Layer 7 of a small transformer language model trained on English Wikipedia (13 layers, counted from 0, width 96).
A neuron's activation on a vector x is SiLU(gate . x) times (in . x), where the dot is the dot product.

Input weights of the MLP neurons that the questions are about. A number n stands for (n - 128) times 0.0027.
n25 gate: 139, 153, 149, 164, 127, 137, 109, 109, 149, 101, 127, 179, 147, 83, 103, 140, 96, 132, 136, 91, 107, 168, 102, 96, 152, 108, 84, 116, 146, 141, 111, 120, 77, 63, 205, 115, 99, 153, 132, 109, 186, 130, 97, 80, 129, 163, 95, 172, 96, 206, 116, 151, 162, 182, 127, 102, 198, 70, 173, 157, 176, 60, 127, 70, 136, 91, 21, 73, 107, 148, 152, 87, 126, 118, 226, 89, 169, 146, 96, 109, 149, 151, 139, 130, 122, 130, 113, 152, 187, 149, 54, 143, 151, 150, 149, 123
n30 gate: 151, 175, 61, 119, 153, 170, 100, 97, 121, 123, 122, 153, 102, 124, 134, 122, 107, 151, 82, 148, 119, 148, 129, 168, 145, 128, 140, 98, 142, 112, 112, 167, 168, 116, 100, 92, 168, 149, 148, 137, 89, 147, 171, 140, 149, 209, 84, 166, 94, 100, 112, 145, 69, 158, 76, 174, 79, 97, 91, 80, 180, 125, 72, 166, 154, 29, 121, 130, 143, 147, 146, 123, 155, 121, 112, 104, 189, 127, 196, 166, 87, 202, 91, 96, 173, 145, 115, 138, 115, 119, 158, 133, 132, 167, 163, 140
n40 gate: 141, 204, 159, 153, 130, 119, 100, 121, 106, 130, 143, 96, 112, 111, 148, 85, 143, 72, 103, 138, 94, 132, 111, 100, 183, 76, 79, 149, 90, 126, 170, 117, 192, 102, 137, 76, 140, 25, 190, 110, 110, 149, 143, 166, 137, 169, 147, 160, 138, 165, 87, 113, 115, 150, 149, 100, 142, 118, 165, 122, 167, 92, 122, 180, 116, 104, 121, 115, 120, 173, 154, 80, 186, 98, 177, 125, 95, 198, 189, 190, 161, 94, 108, 161, 124, 110, 118, 75, 126, 107, 148, 102, 238, 131, 163, 128
n46 gate: 188, 185, 127, 78, 166, 164, 85, 147, 144, 169, 146, 112, 28, 135, 150, 159, 147, 188, 125, 99, 73, 115, 108, 140, 135, 76, 117, 140, 198, 97, 67, 137, 103, 124, 164, 155, 107, 91, 161, 116, 120, 113, 181, 159, 79, 204, 154, 123, 135, 198, 79, 168, 186, 134, 89, 126, 185, 110, 153, 50, 127, 115, 195, 135, 113, 88, 60, 121, 98, 121, 203, 157, 167, 127, 119, 99, 148, 98, 157, 98, 94, 116, 91, 62, 149, 111, 93, 114, 82, 104, 150, 136, 167, 122, 183, 137
n125 gate: 161, 168, 108, 97, 137, 92, 193, 107, 127, 110, 106, 204, 144, 138, 117, 89, 123, 176, 137, 86, 66, 134, 117, 120, 134, 158, 115, 174, 160, 74, 149, 193, 153, 68, 64, 110, 138, 133, 162, 120, 74, 112, 128, 112, 14, 220, 202, 186, 152, 138, 90, 161, 113, 106, 138, 118, 108, 102, 101, 130, 147, 122, 155, 61, 163, 63, 154, 134, 101, 155, 156, 209, 118, 121, 180, 147, 131, 132, 111, 140, 147, 111, 115, 67, 166, 39, 147, 93, 103, 110, 139, 111, 160, 112, 198, 137
n132 gate: 123, 105, 155, 173, 147, 102, 174, 194, 106, 188, 159, 71, 58, 64, 80, 54, 131, 141, 180, 128, 109, 111, 164, 116, 103, 99, 107, 169, 99, 44, 227, 160, 129, 57, 95, 161, 75, 167, 139, 168, 144, 129, 104, 141, 129, 162, 81, 123, 133, 170, 142, 127, 58, 119, 32, 176, 119, 139, 86, 159, 205, 83, 147, 108, 98, 75, 140, 136, 116, 133, 96, 114, 117, 184, 140, 144, 85, 148, 128, 125, 121, 112, 195, 191, 166, 125, 173, 120, 94, 64, 116, 124, 119, 132, 127, 167
n133 gate: 139, 170, 122, 138, 142, 142, 136, 108, 127, 132, 184, 142, 88, 119, 159, 113, 95, 162, 72, 172, 61, 158, 90, 126, 91, 106, 232, 81, 107, 128, 114, 98, 103, 133, 155, 67, 157, 120, 153, 96, 81, 77, 107, 174, 97, 123, 195, 181, 168, 163, 146, 188, 128, 89, 155, 165, 210, 174, 176, 116, 150, 151, 55, 116, 147, 158, 115, 125, 74, 137, 90, 105, 71, 150, 112, 110, 98, 171, 100, 140, 179, 68, 124, 119, 144, 112, 98, 161, 114, 108, 142, 180, 202, 69, 128, 84
n25 in: 99, 210, 118, 152, 168, 104, 158, 125, 105, 145, 162, 122, 150, 73, 120, 82, 167, 145, 118, 52, 118, 121, 156, 133, 148, 72, 96, 109, 99, 199, 161, 99, 77, 115, 114, 133, 89, 88, 164, 42, 191, 119, 147, 91, 101, 94, 109, 183, 183, 155, 133, 63, 125, 156, 139, 91, 129, 110, 127, 131, 175, 137, 161, 80, 162, 121, 145, 134, 132, 119, 81, 89, 141, 106, 136, 71, 138, 178, 166, 136, 166, 117, 98, 100, 83, 133, 127, 135, 139, 157, 106, 149, 139, 159, 137, 144
n30 in: 62, 153, 155, 129, 126, 127, 77, 178, 118, 131, 82, 112, 117, 88, 124, 164, 97, 106, 120, 171, 163, 112, 90, 183, 95, 140, 199, 92, 89, 161, 84, 109, 168, 79, 198, 73, 168, 49, 113, 72, 144, 152, 77, 141, 91, 169, 157, 153, 103, 155, 130, 180, 145, 110, 134, 139, 109, 173, 132, 114, 111, 121, 103, 123, 137, 112, 158, 111, 170, 132, 154, 124, 115, 98, 112, 126, 142, 187, 171, 64, 104, 165, 82, 127, 111, 139, 175, 86, 103, 138, 52, 184, 165, 142, 163, 111
n40 in: 116, 197, 135, 154, 89, 157, 150, 131, 118, 136, 103, 166, 140, 101, 177, 129, 66, 95, 102, 115, 145, 159, 62, 145, 134, 100, 114, 127, 85, 156, 240, 138, 126, 134, 73, 134, 85, 72, 41, 134, 145, 65, 99, 174, 70, 110, 132, 130, 112, 138, 40, 148, 70, 140, 126, 175, 138, 139, 106, 117, 119, 99, 179, 161, 207, 97, 144, 65, 132, 126, 201, 78, 175, 129, 154, 106, 111, 122, 186, 111, 100, 107, 119, 173, 165, 106, 127, 147, 92, 132, 110, 117, 166, 109, 98, 144
n46 in: 66, 47, 85, 115, 180, 125, 83, 179, 148, 110, 146, 60, 108, 110, 143, 130, 149, 131, 112, 151, 108, 116, 77, 153, 156, 107, 196, 190, 91, 120, 82, 151, 225, 129, 86, 121, 126, 156, 108, 117, 147, 101, 230, 136, 145, 136, 194, 100, 182, 112, 147, 120, 174, 169, 65, 88, 101, 119, 88, 88, 110, 118, 105, 132, 108, 131, 178, 139, 86, 93, 123, 193, 105, 173, 100, 111, 117, 158, 142, 91, 135, 207, 106, 182, 166, 126, 132, 153, 115, 121, 131, 111, 123, 142, 113, 126
n125 in: 117, 116, 154, 111, 148, 196, 165, 116, 113, 45, 118, 121, 95, 113, 115, 107, 126, 171, 189, 148, 108, 142, 119, 170, 139, 171, 85, 154, 152, 105, 134, 170, 60, 176, 153, 183, 114, 167, 152, 119, 158, 72, 182, 182, 167, 157, 116, 103, 122, 138, 164, 114, 157, 158, 70, 172, 161, 167, 153, 85, 77, 110, 132, 164, 90, 117, 180, 137, 172, 128, 50, 146, 109, 97, 69, 127, 169, 132, 130, 126, 105, 106, 136, 161, 68, 98, 174, 98, 174, 67, 86, 141, 7, 143, 81, 116
n132 in: 176, 158, 151, 162, 118, 142, 48, 73, 177, 108, 131, 101, 126, 147, 157, 178, 115, 66, 53, 90, 113, 126, 144, 229, 125, 114, 174, 124, 141, 175, 103, 103, 86, 114, 102, 147, 146, 136, 116, 122, 121, 85, 134, 73, 43, 165, 140, 125, 73, 63, 135, 113, 163, 189, 185, 78, 122, 88, 200, 106, 72, 154, 183, 163, 171, 169, 127, 96, 99, 101, 117, 101, 110, 106, 155, 121, 67, 154, 148, 130, 116, 118, 80, 105, 111, 164, 110, 155, 151, 150, 108, 171, 139, 71, 93, 165
n133 in: 149, 135, 160, 39, 123, 161, 163, 70, 157, 126, 143, 122, 100, 138, 92, 145, 198, 158, 76, 178, 159, 158, 95, 144, 99, 91, 163, 136, 156, 118, 154, 185, 54, 140, 135, 198, 80, 127, 107, 146, 158, 65, 135, 78, 197, 126, 165, 64, 66, 149, 99, 82, 166, 100, 127, 163, 129, 106, 212, 218, 108, 158, 116, 140, 132, 111, 181, 108, 105, 138, 63, 126, 142, 125, 87, 167, 147, 98, 125, 122, 116, 129, 93, 162, 133, 144, 105, 180, 200, 154, 146, 77, 73, 96, 137, 106

Each question shows a token from some text and the vector x that enters the MLP there. A number n stands for (n - 128) times 0.021.

"a": 135, 123, 126, 141, 141, 141, 98, 131, 116, 113, 129, 124, 108, 144, 169, 119, 140, 158, 107, 143, 112, 141, 124, 133, 131, 121, 161, 122, 116, 108, 101, 96, 120, 163, 135, 157, 120, 122, 102, 107, 143, 152, 107, 133, 126, 124, 112, 130, 202, 134, 112, 112, 157, 104, 134, 88, 133, 124, 147, 100, 153, 118, 65, 125, 116, 115, 128, 126, 160, 113, 116, 157, 143, 138, 100, 130, 143, 154, 141, 142, 139, 128, 149, 113, 133, 129, 131, 136, 96, 111, 137, 131, 108, 128, 147, 107
The two highest activations, in order: n46, n132

" the": 149, 97, 140, 166, 154, 124, 161, 142, 125, 136, 118, 131, 120, 120, 134, 137, 129, 134, 128, 139, 106, 109, 149, 123, 142, 123, 117, 131, 122, 119, 124, 153, 102, 141, 143, 149, 127, 143, 136, 139, 160, 128, 120, 131, 169, 124, 128, 100, 128, 125, 125, 88, 133, 115, 114, 135, 131, 126, 126, 109, 106, 115, 15, 132, 119, 130, 149, 99, 128, 132, 167, 135, 111, 142, 138, 124, 91, 139, 117, 138, 85, 133, 119, 135, 130, 129, 144, 123, 140, 154, 107, 147, 146, 105, 128, 130
Which of these neurons fires most? n40

"55": 120, 164, 110, 136, 126, 107, 79, 127, 148, 116, 125, 162, 161, 146, 164, 117, 133, 113, 105, 98, 111, 128, 136, 158, 115, 103, 106, 142, 120, 158, 71, 143, 117, 101, 178, 137, 110, 131, 82, 159, 120, 141, 149, 194, 116, 150, 130, 138, 79, 138, 123, 117, 84, 124, 132, 105, 145, 96, 138, 146, 159, 125, 94, 135, 138, 119, 115, 168, 123, 141, 123, 129, 138, 131, 115, 121, 149, 161, 134, 141, 116, 122, 136, 123, 145, 120, 141, 99, 148, 146, 113, 134, 90, 150, 120, 142
Which neuron fires most, and how strongly? n30, at about 0.19

"=": 121, 134, 115, 115, 183, 115, 156, 156, 119, 160, 114, 173, 82, 139, 164, 128, 103, 99, 145, 154, 140, 125, 105, 152, 150, 156, 130, 151, 134, 143, 114, 154, 101, 119, 113, 93, 97, 128, 113, 119, 144, 117, 134, 153, 138, 112, 119, 119, 91, 130, 148, 117, 133, 117, 119, 124, 124, 154, 164, 136, 96, 138, 106, 125, 143, 190, 132, 117, 119, 112, 126, 125, 115, 110, 165, 109, 200, 108, 113, 121, 138, 124, 145, 145, 140, 118, 105, 146, 120, 109, 163, 79, 112, 108, 116, 125
Which of these neurons fires most? n133

"ugh": 107, 114, 108, 84, 119, 112, 129, 131, 134, 135, 158, 145, 137, 98, 177, 123, 153, 131, 87, 114, 148, 191, 126, 133, 124, 123, 91, 127, 119, 94, 149, 161, 114, 102, 148, 105, 170, 101, 147, 140, 121, 159, 109, 118, 129, 124, 129, 148, 176, 159, 119, 106, 113, 137, 180, 114, 115, 106, 119, 140, 131, 121, 123, 135, 133, 90, 119, 86, 136, 84, 121, 113, 152, 110, 142, 112, 120, 131, 160, 154, 118, 171, 100, 82, 147, 105, 147, 139, 135, 134, 117, 155, 120, 159, 145, 105
Which three neurons fire most, strongest first? n25, n30, n40

" of": 125, 88, 94, 116, 156, 119, 121, 115, 107, 150, 131, 134, 162, 143, 135, 110, 141, 105, 159, 127, 103, 100, 125, 124, 183, 126, 136, 116, 116, 132, 123, 140, 131, 213, 125, 132, 74, 84, 157, 137, 88, 151, 123, 126, 142, 130, 126, 111, 123, 175, 153, 110, 148, 140, 130, 96, 107, 105, 141, 154, 107, 119, 105, 160, 72, 206, 116, 105, 108, 119, 124, 129, 149, 110, 130, 107, 83, 131, 152, 109, 156, 175, 119, 109, 155, 124, 104, 156, 114, 113, 117, 139, 119, 148, 130, 187
The two highest activations, in order: n30, n125

" prop": 107, 103, 119, 96, 177, 135, 133, 96, 149, 149, 166, 124, 129, 147, 132, 151, 110, 94, 108, 104, 118, 152, 159, 143, 169, 147, 162, 136, 125, 141, 129, 103, 130, 133, 102, 112, 113, 211, 134, 154, 123, 115, 77, 164, 123, 79, 126, 135, 137, 137, 97, 141, 145, 163, 82, 151, 149, 132, 129, 158, 151, 140, 116, 109, 169, 115, 148, 118, 175, 112, 87, 135, 112, 127, 111, 112, 124, 129, 99, 145, 131, 122, 106, 114, 130, 116, 161, 111, 135, 108, 116, 96, 155, 65, 127, 103
Which neuron fires most, and how strongly? n133, at about 0.15

" per": 104, 121, 152, 99, 146, 136, 136, 110, 122, 147, 118, 133, 123, 116, 128, 116, 122, 140, 110, 155, 110, 130, 141, 153, 138, 124, 124, 104, 152, 133, 149, 109, 114, 117, 157, 114, 110, 185, 130, 145, 72, 117, 100, 144, 151, 119, 138, 156, 138, 144, 140, 179, 63, 147, 98, 114, 144, 101, 140, 141, 146, 118, 108, 133, 218, 149, 146, 116, 92, 99, 91, 128, 151, 162, 128, 142, 78, 171, 96, 171, 113, 115, 120, 58, 116, 112, 101, 131, 160, 139, 105, 121, 121, 105, 169, 127
Which of these neurons fires most? n133

",": 105, 119, 111, 97, 123, 126, 174, 100, 126, 114, 124, 95, 113, 153, 119, 144, 137, 129, 132, 116, 157, 119, 140, 117, 153, 142, 123, 140, 134, 123, 117, 138, 111, 130, 145, 168, 102, 125, 151, 156, 154, 132, 152, 149, 134, 126, 130, 100, 134, 149, 147, 139, 114, 136, 131, 150, 131, 124, 143, 123, 120, 114, 43, 94, 141, 122, 134, 175, 150, 129, 139, 113, 130, 110, 119, 146, 117, 117, 119, 152, 129, 176, 165, 174, 119, 91, 110, 116, 147, 136, 98, 116, 109, 102, 109, 106
The two highest activations, in order: n40, n30

"ps": 122, 97, 122, 112, 119, 149, 214, 121, 132, 110, 121, 104, 100, 169, 105, 145, 114, 138, 83, 140, 107, 205, 99, 165, 177, 134, 122, 120, 155, 93, 134, 113, 119, 152, 126, 132, 152, 149, 132, 168, 134, 92, 114, 167, 126, 124, 147, 131, 156, 124, 102, 137, 118, 116, 127, 122, 101, 119, 128, 157, 145, 135, 77, 132, 119, 132, 122, 172, 111, 175, 114, 110, 129, 144, 117, 129, 149, 85, 123, 94, 133, 144, 116, 155, 117, 120, 125, 152, 123, 125, 119, 123, 139, 124, 126, 130
Which of these neurons fires most? n133

" is": 119, 104, 131, 111, 180, 154, 133, 131, 134, 116, 121, 110, 124, 182, 132, 130, 122, 137, 136, 131, 110, 142, 124, 138, 145, 133, 127, 136, 160, 104, 145, 159, 124, 174, 123, 111, 121, 157, 131, 162, 119, 122, 126, 161, 139, 134, 143, 128, 106, 111, 122, 123, 153, 146, 118, 130, 145, 139, 120, 158, 151, 129, 44, 131, 137, 123, 141, 130, 155, 193, 124, 81, 107, 169, 131, 124, 155, 88, 102, 132, 108, 101, 131, 151, 120, 93, 111, 121, 130, 107, 115, 117, 136, 103, 107, 106
Which of these neurons fires most? n133

" and": 124, 168, 112, 152, 118, 128, 166, 114, 150, 131, 114, 149, 142, 155, 138, 123, 112, 122, 129, 125, 162, 107, 142, 111, 158, 78, 109, 132, 141, 100, 121, 159, 107, 92, 149, 128, 172, 109, 134, 161, 141, 159, 126, 111, 131, 126, 132, 149, 143, 127, 134, 154, 137, 175, 104, 126, 147, 102, 117, 121, 101, 139, 33, 130, 142, 144, 107, 137, 121, 121, 166, 128, 128, 150, 137, 128, 117, 110, 152, 156, 118, 136, 121, 128, 128, 104, 105, 136, 119, 114, 111, 99, 138, 133, 131, 93
Which neuron fires most, and how strongly? n132, at about 0.057

" as": 117, 131, 130, 91, 187, 127, 141, 95, 127, 134, 154, 144, 169, 139, 106, 129, 125, 137, 106, 95, 115, 133, 110, 118, 146, 147, 97, 143, 141, 129, 150, 133, 116, 127, 142, 125, 158, 154, 150, 148, 123, 135, 99, 151, 135, 113, 140, 128, 137, 112, 114, 140, 91, 164, 109, 126, 167, 115, 122, 124, 133, 137, 49, 124, 127, 119, 143, 141, 107, 155, 135, 122, 88, 138, 136, 122, 143, 111, 122, 138, 139, 135, 89, 121, 140, 81, 99, 142, 161, 162, 105, 144, 128, 107, 142, 138
Which neuron fires most, and how strongly? n133, at about 0.11

" a": 121, 113, 139, 150, 134, 103, 181, 118, 131, 127, 123, 121, 114, 140, 128, 127, 128, 134, 146, 137, 81, 154, 129, 117, 159, 111, 103, 126, 128, 155, 134, 154, 173, 110, 213, 159, 137, 191, 138, 116, 136, 118, 121, 119, 138, 112, 131, 125, 120, 104, 114, 112, 143, 151, 118, 127, 139, 132, 106, 134, 136, 112, 39, 123, 125, 98, 144, 128, 133, 124, 118, 117, 93, 169, 145, 139, 117, 152, 156, 122, 104, 108, 106, 126, 94, 127, 117, 143, 145, 152, 125, 139, 145, 96, 100, 100
Which of these neurons fires most? n133

" 18": 83, 135, 106, 103, 112, 106, 159, 158, 166, 133, 117, 95, 139, 132, 171, 95, 127, 119, 141, 143, 118, 136, 151, 109, 174, 125, 88, 146, 139, 134, 118, 141, 107, 116, 182, 144, 126, 120, 122, 137, 188, 114, 105, 162, 113, 109, 89, 117, 97, 148, 127, 101, 103, 132, 119, 145, 95, 121, 129, 180, 121, 113, 114, 113, 192, 105, 140, 134, 161, 126, 92, 116, 119, 128, 95, 150, 129, 161, 142, 143, 129, 150, 148, 94, 147, 133, 153, 103, 107, 112, 137, 181, 99, 123, 95, 130
Which of these neurons fires most? n46

"land": 138, 152, 132, 135, 144, 116, 138, 147, 108, 100, 105, 120, 110, 99, 118, 128, 132, 143, 140, 134, 123, 155, 179, 115, 144, 113, 151, 139, 135, 107, 119, 112, 59, 85, 158, 137, 91, 119, 118, 132, 153, 151, 148, 116, 117, 115, 133, 124, 179, 133, 150, 140, 110, 155, 125, 107, 97, 125, 154, 142, 150, 102, 62, 140, 98, 133, 108, 149, 154, 136, 151, 126, 125, 148, 129, 98, 131, 107, 115, 149, 128, 145, 125, 139, 168, 116, 161, 89, 121, 130, 132, 186, 119, 89, 98, 119
Which neuron fires most, and how strongly? n25, at about 0.18

"bour": 136, 132, 129, 144, 120, 142, 105, 147, 143, 122, 134, 129, 137, 100, 126, 136, 154, 137, 134, 140, 149, 119, 146, 115, 122, 134, 133, 121, 118, 67, 139, 149, 142, 81, 116, 119, 133, 81, 116, 113, 165, 113, 161, 115, 111, 117, 138, 156, 185, 117, 123, 134, 93, 131, 129, 130, 97, 128, 131, 129, 167, 123, 119, 93, 135, 137, 141, 122, 132, 142, 96, 127, 115, 109, 126, 131, 173, 104, 164, 116, 106, 106, 148, 101, 192, 105, 167, 105, 82, 131, 117, 166, 105, 127, 142, 114
Which of these neurons fires most? n30

" Journal": 139, 99, 129, 149, 154, 130, 156, 154, 142, 144, 118, 96, 115, 142, 137, 100, 149, 114, 125, 138, 150, 129, 168, 155, 118, 148, 133, 161, 121, 128, 125, 72, 149, 110, 110, 144, 140, 147, 134, 175, 108, 130, 108, 89, 92, 139, 94, 165, 153, 153, 95, 132, 164, 128, 123, 113, 127, 129, 146, 142, 150, 136, 96, 105, 138, 134, 128, 120, 144, 88, 137, 117, 98, 135, 122, 137, 118, 123, 119, 89, 143, 122, 121, 123, 142, 142, 166, 95, 77, 82, 113, 116, 141, 155, 35, 164
Which of these neurons fires most? n132

" he": 139, 133, 155, 124, 126, 121, 99, 130, 121, 126, 154, 148, 146, 157, 128, 105, 120, 138, 125, 94, 116, 142, 136, 132, 124, 120, 98, 84, 125, 79, 138, 165, 170, 119, 136, 122, 151, 119, 149, 153, 169, 147, 83, 115, 128, 192, 125, 138, 105, 107, 156, 120, 191, 156, 115, 110, 162, 164, 164, 133, 145, 151, 92, 147, 113, 142, 123, 120, 144, 96, 135, 162, 73, 119, 98, 161, 114, 104, 164, 136, 114, 143, 110, 139, 88, 106, 107, 142, 113, 131, 105, 112, 128, 111, 125, 104
Which of these neurons fires most? n125

" ex": 128, 97, 125, 137, 143, 122, 177, 134, 123, 136, 119, 168, 136, 85, 113, 155, 118, 164, 159, 125, 135, 164, 105, 130, 138, 177, 156, 121, 138, 135, 137, 134, 114, 100, 117, 114, 135, 147, 113, 156, 112, 126, 85, 114, 136, 112, 124, 162, 125, 152, 115, 191, 108, 104, 121, 127, 142, 163, 122, 135, 120, 136, 132, 135, 149, 157, 130, 137, 136, 154, 121, 146, 121, 153, 86, 147, 127, 176, 88, 131, 130, 99, 124, 118, 127, 95, 143, 128, 80, 90, 71, 83, 95, 37, 95, 146
Which three neurons fire most, strongest first? n125, n46, n25

" supply": 126, 108, 131, 161, 131, 101, 153, 131, 149, 117, 159, 152, 123, 136, 95, 138, 151, 104, 160, 124, 134, 119, 147, 138, 134, 144, 161, 146, 113, 106, 136, 90, 138, 142, 96, 116, 71, 129, 103, 137, 102, 117, 119, 115, 117, 66, 111, 175, 163, 88, 104, 167, 126, 140, 135, 98, 126, 119, 117, 156, 158, 136, 111, 161, 116, 116, 132, 116, 117, 147, 94, 123, 101, 131, 126, 118, 93, 131, 121, 182, 125, 142, 150, 162, 105, 146, 203, 124, 129, 123, 116, 123, 123, 126, 119, 102
Which neuron fires most, and how strongly? n30, at about 0.13

"\n": 127, 142, 121, 105, 116, 142, 144, 133, 108, 137, 118, 170, 101, 129, 110, 109, 129, 134, 163, 130, 163, 127, 144, 118, 128, 175, 122, 103, 127, 154, 127, 124, 78, 75, 84, 178, 135, 140, 109, 138, 114, 163, 134, 70, 143, 139, 112, 155, 106, 148, 126, 136, 202, 127, 131, 129, 128, 132, 118, 174, 87, 133, 90, 107, 100, 120, 139, 124, 139, 122, 114, 177, 126, 176, 74, 115, 148, 125, 133, 108, 127, 122, 128, 155, 110, 112, 134, 117, 109, 140, 149, 123, 127, 137, 151, 117
Which of these neurons fires most? n40

"in": 102, 130, 105, 136, 146, 123, 137, 163, 92, 104, 122, 130, 119, 99, 138, 108, 133, 145, 105, 145, 131, 133, 112, 128, 122, 109, 106, 116, 143, 123, 118, 97, 137, 155, 160, 130, 100, 128, 133, 99, 127, 135, 143, 136, 98, 170, 146, 135, 195, 108, 126, 142, 133, 145, 143, 130, 132, 106, 151, 123, 129, 109, 67, 138, 130, 78, 153, 176, 142, 125, 135, 132, 132, 90, 116, 97, 136, 150, 169, 163, 150, 132, 121, 136, 151, 110, 120, 147, 108, 148, 122, 138, 100, 107, 152, 136
Which of these neurons fires most? n30

"es": 123, 158, 150, 123, 109, 132, 171, 145, 112, 116, 107, 140, 120, 142, 138, 117, 141, 156, 116, 148, 97, 110, 144, 129, 120, 132, 131, 104, 115, 107, 112, 89, 131, 119, 131, 125, 126, 114, 123, 117, 131, 129, 131, 112, 138, 162, 128, 150, 222, 124, 123, 144, 94, 126, 155, 117, 97, 108, 118, 126, 123, 131, 74, 172, 116, 140, 124, 109, 132, 145, 148, 118, 149, 140, 114, 117, 137, 122, 149, 114, 158, 127, 125, 120, 116, 130, 134, 125, 101, 116, 134, 132, 148, 92, 133, 145
Which of these neurons fires most? n30

" in": 114, 115, 131, 121, 148, 116, 161, 138, 122, 130, 82, 118, 177, 110, 129, 152, 133, 170, 150, 89, 135, 131, 165, 112, 148, 125, 142, 121, 156, 140, 144, 116, 144, 157, 110, 122, 128, 109, 139, 120, 113, 132, 146, 134, 158, 138, 73, 133, 170, 106, 137, 127, 109, 115, 96, 103, 145, 106, 127, 121, 136, 152, 80, 122, 81, 134, 138, 169, 131, 129, 151, 129, 149, 121, 126, 96, 104, 163, 143, 141, 104, 115, 122, 136, 120, 98, 87, 133, 147, 92, 111, 90, 134, 144, 145, 158
Which of these neurons fires most? n133

" co": 101, 148, 136, 148, 135, 121, 120, 97, 110, 140, 135, 136, 139, 143, 116, 92, 111, 175, 170, 111, 117, 179, 101, 140, 118, 158, 159, 129, 92, 143, 140, 139, 125, 131, 128, 132, 105, 136, 138, 111, 129, 137, 98, 178, 118, 132, 115, 209, 138, 78, 93, 151, 151, 114, 95, 144, 135, 173, 149, 150, 134, 159, 138, 128, 124, 106, 104, 175, 127, 128, 119, 146, 130, 135, 133, 122, 167, 105, 141, 130, 101, 118, 113, 107, 91, 87, 160, 121, 96, 72, 106, 104, 116, 121, 126, 132
Which neuron fires most, and how strongly? n125, at about 0.68

"t": 117, 141, 118, 124, 130, 146, 140, 130, 83, 107, 117, 131, 102, 122, 128, 125, 126, 136, 114, 165, 120, 114, 115, 101, 140, 123, 201, 116, 109, 130, 132, 120, 106, 169, 163, 134, 109, 120, 141, 133, 107, 153, 141, 162, 130, 174, 137, 94, 198, 125, 115, 146, 118, 119, 146, 125, 80, 104, 156, 145, 127, 107, 78, 136, 96, 96, 153, 127, 102, 124, 132, 131, 159, 100, 107, 107, 140, 122, 164, 156, 172, 129, 122, 141, 148, 122, 131, 134, 110, 125, 121, 120, 124, 113, 163, 107
Which three neurons fire most, strongest first? n133, n30, n46

"rit": 136, 183, 102, 116, 97, 122, 124, 114, 124, 151, 123, 145, 129, 109, 133, 128, 158, 160, 121, 147, 135, 118, 117, 96, 140, 135, 103, 135, 155, 100, 149, 137, 168, 109, 108, 78, 147, 125, 124, 120, 120, 130, 107, 107, 125, 164, 142, 170, 139, 166, 121, 139, 146, 166, 158, 109, 126, 170, 138, 148, 138, 84, 140, 119, 136, 93, 89, 65, 155, 89, 85, 109, 144, 127, 133, 86, 140, 114, 137, 113, 104, 157, 140, 87, 132, 95, 147, 145, 129, 111, 120, 130, 166, 161, 161, 115
Which of these neurons fires most? n25

"n": 128, 140, 102, 136, 168, 131, 110, 152, 126, 125, 140, 113, 118, 127, 98, 133, 118, 122, 105, 164, 123, 132, 87, 153, 118, 122, 140, 138, 111, 99, 127, 111, 84, 95, 155, 144, 119, 111, 127, 99, 117, 120, 133, 122, 130, 167, 138, 160, 190, 141, 143, 154, 119, 132, 123, 114, 124, 84, 173, 114, 130, 105, 79, 138, 115, 115, 144, 131, 128, 165, 123, 138, 136, 86, 95, 139, 159, 158, 151, 135, 167, 146, 115, 136, 167, 117, 112, 167, 77, 132, 112, 124, 111, 117, 146, 132
Which three neurons fire most, strongest first? n30, n46, n133

"at": 144, 119, 77, 119, 154, 129, 140, 132, 118, 139, 126, 114, 143, 133, 113, 86, 121, 123, 124, 130, 154, 154, 109, 104, 147, 111, 163, 119, 135, 119, 142, 120, 135, 157, 117, 138, 113, 137, 124, 122, 98, 123, 116, 198, 117, 164, 143, 184, 195, 154, 155, 165, 159, 130, 86, 136, 140, 66, 137, 125, 116, 101, 128, 95, 128, 121, 148, 142, 122, 113, 122, 133, 130, 64, 95, 99, 149, 148, 122, 138, 146, 98, 118, 116, 117, 120, 126, 94, 137, 157, 118, 131, 131, 100, 169, 115
The two highest activations, in order: n125, n46

"ta": 129, 120, 158, 147, 125, 157, 121, 119, 158, 134, 113, 111, 123, 155, 138, 104, 119, 172, 95, 171, 85, 112, 94, 118, 85, 136, 100, 140, 121, 110, 117, 154, 169, 160, 92, 116, 102, 128, 153, 135, 115, 85, 190, 154, 119, 105, 124, 173, 148, 132, 109, 94, 82, 122, 156, 132, 154, 115, 143, 121, 148, 104, 121, 129, 190, 62, 120, 110, 157, 142, 126, 122, 113, 97, 109, 113, 133, 172, 143, 118, 122, 149, 121, 90, 135, 130, 120, 139, 109, 157, 97, 135, 113, 132, 206, 129
Which of these neurons fires most? n40

" Fan": 116, 117, 135, 123, 177, 147, 145, 152, 121, 139, 101, 143, 158, 150, 141, 109, 136, 121, 111, 130, 135, 104, 74, 125, 106, 163, 76, 131, 109, 113, 139, 104, 143, 130, 124, 97, 126, 127, 146, 126, 146, 122, 124, 47, 123, 109, 127, 152, 189, 146, 130, 109, 126, 155, 132, 121, 112, 141, 109, 101, 151, 130, 129, 121, 180, 118, 113, 119, 149, 126, 154, 79, 134, 113, 160, 146, 130, 159, 123, 106, 120, 130, 143, 119, 143, 99, 139, 134, 91, 151, 117, 113, 128, 166, 100, 136
Which three neurons fire most, strongest first? n25, n133, n40

" George": 131, 163, 102, 109, 157, 150, 82, 145, 135, 117, 146, 106, 135, 139, 148, 156, 152, 119, 126, 133, 117, 139, 169, 149, 130, 116, 140, 165, 121, 78, 131, 81, 111, 122, 142, 117, 120, 153, 143, 138, 135, 135, 114, 102, 95, 158, 133, 168, 190, 131, 118, 118, 146, 132, 89, 129, 117, 109, 123, 118, 135, 149, 87, 157, 117, 98, 149, 149, 134, 122, 143, 139, 93, 123, 129, 87, 136, 149, 158, 98, 131, 109, 131, 133, 130, 103, 119, 122, 94, 152, 132, 115, 103, 126, 100, 129
Which of these neurons fires most? n46

"tor": 135, 112, 118, 107, 138, 137, 149, 160, 172, 134, 144, 131, 115, 120, 144, 129, 141, 88, 140, 136, 120, 147, 143, 136, 140, 108, 163, 105, 98, 114, 122, 124, 79, 139, 140, 99, 185, 177, 126, 119, 117, 120, 151, 128, 125, 130, 124, 142, 173, 133, 134, 152, 114, 149, 153, 122, 118, 130, 124, 145, 162, 129, 79, 107, 133, 165, 81, 125, 97, 132, 111, 150, 115, 102, 94, 52, 108, 103, 94, 169, 133, 104, 142, 141, 120, 129, 139, 136, 102, 139, 136, 105, 117, 151, 135, 149
Which neuron fires most, and how strongly? n40, at about 0.15